Layer 6 of a small transformer language model trained on English Wikipedia (10 layers, counted from 0, width 128).
A neuron's activation on a vector x is GELU(weights . x + bias), where the dot is the dot product.
The model reads these tokens: "up" "per" "time" "!" "\"" "\n"

The vector x that enters this layer's MLP at each token. A number n stands for (n - 500) times 0.0084.
0 "up": 505 514 698 515 343 435 472 483 427 639 634 715 724 610 478 358 303 517 564 386 480 660 697 428 365 417 716 457 623 593 477 424 522 339 360 444 470 576 642 655 636 310 285 688 468 480 122 625 392 627 435 428 677 890 460 342 499 686 560 481 473 365 287 483 761 531 331 450 479 304 638 479 540 427 451 441 381 591 649 561 169 723 472 501 588 589 617 471 478 247 571 330 705 534 553 493 458 676 519 711 683 439 351 515 507 555 586 511 556 663 887 601 346 542 525 434 442 506 380 308 472 337 360 226 449 361 296 344
1 "per": 539 544 589 385 384 506 677 247 332 440 728 279 456 566 424 445 811 518 606 562 482 531 540 626 607 580 573 399 420 555 620 571 593 515 490 482 654 733 598 545 540 596 416 613 483 490 391 444 355 589 341 424 975 252 403 282 579 515 707 489 663 228 154 313 591 407 303 411 513 247 431 532 563 308 416 510 236 517 566 717 564 819 565 602 613 496 560 415 511 491 550 306 481 536 771 518 410 567 373 649 582 445 516 312 598 231 607 446 670 586 917 592 347 416 504 349 412 514 483 519 470 488 208 495 534 512 393 227
2 "time": 716 379 560 438 507 424 629 302 481 549 613 217 469 471 457 530 565 579 533 456 449 670 471 568 512 442 488 455 602 634 815 644 625 512 614 519 506 655 549 409 560 483 449 718 532 547 435 445 386 807 348 341 940 423 400 266 516 520 694 604 560 191 234 230 518 508 385 297 572 570 379 612 557 440 296 586 597 537 290 563 416 738 641 537 576 270 610 240 441 474 603 551 577 472 542 542 365 618 408 731 520 490 470 555 575 192 506 517 636 480 859 513 255 384 598 304 452 633 629 463 349 553 134 576 379 380 463 179
3 "!": 644 376 666 447 360 512 542 281 400 409 616 398 448 431 444 415 558 429 626 522 553 643 518 716 567 585 358 425 470 626 589 554 543 559 527 444 543 728 621 589 594 482 466 789 596 676 515 408 216 646 491 424 824 487 335 345 631 556 599 411 570 346 98 114 516 403 335 358 395 489 461 553 592 474 216 401 576 467 604 582 461 794 663 601 631 321 649 199 523 473 541 319 514 547 724 544 473 634 583 655 551 350 436 510 428 401 487 518 599 562 922 479 287 499 596 375 507 581 577 349 445 554 167 611 358 418 507 215
4 "\"": 617 446 625 534 396 469 489 304 449 342 612 364 485 491 456 409 566 476 655 580 296 592 588 569 382 495 465 306 518 727 596 523 591 521 532 473 517 730 527 686 595 594 484 876 643 640 447 383 304 698 535 348 711 549 559 301 550 605 677 380 667 272 108 222 588 351 267 347 377 420 369 548 468 641 353 335 480 444 537 463 441 668 586 633 389 440 637 308 481 485 593 280 488 670 615 528 482 784 490 800 525 402 390 519 385 409 633 590 541 519 964 551 306 450 469 455 402 699 418 433 514 511 298 394 480 479 338 316
5 "\n": 536 539 607 518 326 411 616 260 485 463 549 510 498 372 479 312 524 493 694 607 498 824 599 600 567 428 383 285 386 564 524 374 631 459 494 437 693 671 578 551 614 490 562 874 697 575 619 437 336 708 541 426 597 670 417 268 430 650 660 425 576 351 60 312 645 339 246 372 332 389 462 646 491 315 414 401 553 526 279 695 368 769 689 610 403 439 581 466 404 535 515 330 461 540 638 600 538 740 616 512 585 360 411 499 554 235 549 438 591 531 866 652 335 308 438 524 394 643 572 451 479 450 171 455 583 468 398 342

Each question shows the input weights of one neuron of the MLP. A number n stands for (n - 500) times 0.0019.

n466 (bias -0.061): 294 626 533 427 434 430 320 467 602 389 529 527 471 346 585 671 264 472 640 693 461 506 587 529 443 497 593 292 573 401 562 600 465 465 539 548 513 526 525 574 668 395 614 388 653 468 535 342 544 560 468 432 434 391 685 572 613 591 367 395 548 484 642 543 593 487 688 644 466 487 356 245 456 503 653 455 406 432 601 420 591 422 324 500 418 435 494 301 391 556 580 423 427 419 317 632 672 471 490 578 620 484 572 337 630 500 460 478 555 682 719 434 679 660 429 430 490 465 426 568 461 491 435 506 526 487 264 673
It fires most on token 4 "\""

n126 (bias -0.032): 466 531 378 406 449 445 503 454 524 516 474 548 571 559 575 426 618 482 343 490 489 567 625 513 490 479 416 561 451 480 597 497 516 477 465 468 446 497 433 598 594 495 536 526 471 532 505 588 430 466 576 343 570 550 406 687 505 279 490 553 539 622 548 637 454 437 411 559 382 544 587 584 622 428 532 414 409 572 653 386 322 503 531 441 344 306 551 682 477 487 408 511 468 207 534 497 402 448 424 417 452 575 415 409 471 396 666 536 596 484 608 588 586 647 619 356 519 356 550 568 567 349 607 571 543 546 481 551
It fires most on token 0 "up"

n112 (bias -0.041): 399 512 456 614 444 464 439 548 587 619 393 526 535 518 495 525 517 600 458 517 345 421 616 376 331 554 354 518 456 447 481 485 455 468 406 525 507 362 407 408 473 486 498 643 569 503 525 547 522 344 601 470 566 413 535 512 306 456 655 356 498 442 513 554 478 483 562 444 529 454 338 454 444 600 612 596 646 543 472 527 400 488 534 505 591 608 525 339 457 645 433 488 688 442 609 474 573 483 396 535 465 395 517 452 549 378 439 558 452 586 656 407 463 602 610 542 568 485 420 517 401 512 642 522 672 457 420 536
On which token does it fire most, and how strongly? 4 "\"", at about 0.21

n109 (bias -0.037): 573 708 672 455 481 583 572 543 528 664 393 589 528 404 458 551 612 483 520 405 617 338 574 319 377 623 481 503 559 555 407 417 526 525 448 440 617 420 542 477 335 464 492 580 365 623 602 374 561 458 455 491 486 421 546 494 392 605 587 480 334 571 474 500 533 326 612 342 470 430 497 475 333 446 439 323 414 503 765 608 683 406 528 494 497 437 517 411 574 569 285 619 540 529 642 535 605 359 261 551 583 550 624 558 573 383 503 467 592 480 572 573 436 446 611 452 503 401 457 381 503 585 503 489 581 540 566 549
It fires most on token 1 "per"

n188 (bias -0.078): 678 594 413 371 684 541 386 319 514 552 463 548 587 442 270 491 552 458 363 506 389 558 486 540 439 444 546 569 344 632 404 372 438 561 535 437 622 403 693 370 497 541 522 519 559 548 418 612 381 445 570 511 615 244 551 525 538 580 489 528 517 685 679 655 413 439 556 296 376 525 604 467 458 514 437 598 494 420 715 483 461 646 450 491 648 378 537 547 495 431 540 562 529 380 401 573 511 438 469 600 500 384 475 431 590 500 712 530 481 634 445 522 544 387 500 466 540 503 701 578 411 409 475 524 486 434 577 486
It fires most on token 1 "per"

n43 (bias -0.026): 458 430 316 500 472 438 578 526 604 448 449 481 399 375 356 480 475 511 376 542 580 479 797 583 427 455 473 534 480 545 448 331 528 614 471 414 508 557 711 443 517 552 473 610 461 514 412 570 425 406 494 483 564 432 606 511 549 461 385 421 444 651 520 521 607 511 559 405 468 578 644 445 564 557 479 537 561 500 748 463 630 572 605 597 645 298 594 369 412 659 392 423 390 437 424 391 514 517 624 448 720 400 448 647 368 614 529 609 432 388 328 729 494 410 554 565 503 404 387 451 558 558 503 421 627 514 551 434
On which token does it fire most, and how strongly? 3 "!", at about 1.5

n17 (bias -0.052): 575 695 597 477 500 521 520 372 535 560 529 658 515 476 589 491 636 558 378 517 491 541 595 268 477 459 421 393 390 404 227 464 524 474 374 527 331 683 474 394 575 505 540 540 517 565 427 517 457 609 514 456 356 701 473 634 383 414 410 683 576 470 473 549 624 604 410 530 548 583 535 645 506 382 692 442 454 429 598 350 497 557 448 541 679 497 683 509 520 404 477 515 597 512 439 450 651 497 622 367 603 440 400 351 419 604 377 585 556 758 366 468 520 474 541 338 450 418 515 480 356 523 466 433 563 485 662 497
On which token does it fire most, and how strongly? 0 "up", at about 4.2

n332 (bias -0.068): 576 592 588 439 482 553 392 397 500 508 564 561 497 538 487 382 567 529 495 595 374 440 497 622 434 389 656 446 560 540 616 355 618 521 375 578 325 401 578 545 574 398 726 541 434 492 404 396 542 490 474 639 486 415 478 425 343 536 561 601 439 648 500 544 497 442 349 448 487 513 492 423 471 355 483 437 529 296 497 548 521 367 510 425 463 462 650 581 640 560 471 636 573 403 519 548 580 574 548 503 562 584 461 587 566 416 451 469 385 489 310 539 338 492 642 592 451 640 537 383 481 334 549 528 375 476 666 605
It fires most on token 5 "\n"

n406 (bias -0.062): 532 411 462 484 514 510 486 562 560 597 481 655 468 428 498 580 430 537 349 647 563 338 531 396 661 488 529 495 528 406 428 432 610 543 450 354 404 481 648 439 475 500 466 523 553 340 465 608 358 614 505 383 760 467 509 509 542 480 601 444 481 528 594 536 504 546 569 453 482 495 435 505 591 415 550 643 479 512 573 414 475 407 479 389 668 474 448 523 584 398 509 502 513 505 495 516 407 553 333 611 477 548 495 540 539 528 625 460 341 611 441 608 452 540 526 509 543 481 537 554 493 507 518 545 457 457 415 432
On which two tokens does it fire most, strongest first? 0 "up", 2 "time"

n88 (bias -0.028): 472 522 482 398 389 494 438 639 681 488 511 376 444 456 427 718 439 517 426 388 511 503 581 714 643 303 453 647 365 468 544 592 477 444 614 598 419 546 486 437 525 503 527 467 460 675 503 578 514 408 672 640 445 500 399 514 535 372 584 534 358 546 509 544 497 461 458 396 446 662 395 555 500 566 412 356 324 655 746 551 584 578 508 638 553 454 652 514 497 442 577 486 624 422 548 336 395 469 429 517 603 458 464 512 452 514 327 722 547 468 280 444 391 614 483 531 486 531 414 413 381 511 451 486 546 337 399 555
On which token does it fire most, and how strongly? 3 "!", at about 0.82

n495 (bias -0.046): 401 626 635 485 580 573 464 503 421 332 436 544 582 484 300 408 479 515 439 524 472 322 555 550 524 708 403 528 262 369 536 426 433 521 259 491 494 543 545 570 542 653 391 494 740 398 402 590 545 491 720 506 491 302 441 494 587 387 376 403 612 389 629 506 524 382 518 469 366 512 479 654 536 503 640 503 458 451 565 583 545 545 345 435 310 497 543 506 636 484 698 561 566 469 558 459 512 451 682 636 568 404 479 410 409 458 528 426 485 559 557 368 494 777 466 436 311 676 381 421 422 461 550 664 621 422 463 571
On which three tokens does it fire most, strongest first? 1 "per", 4 "\"", 3 "!"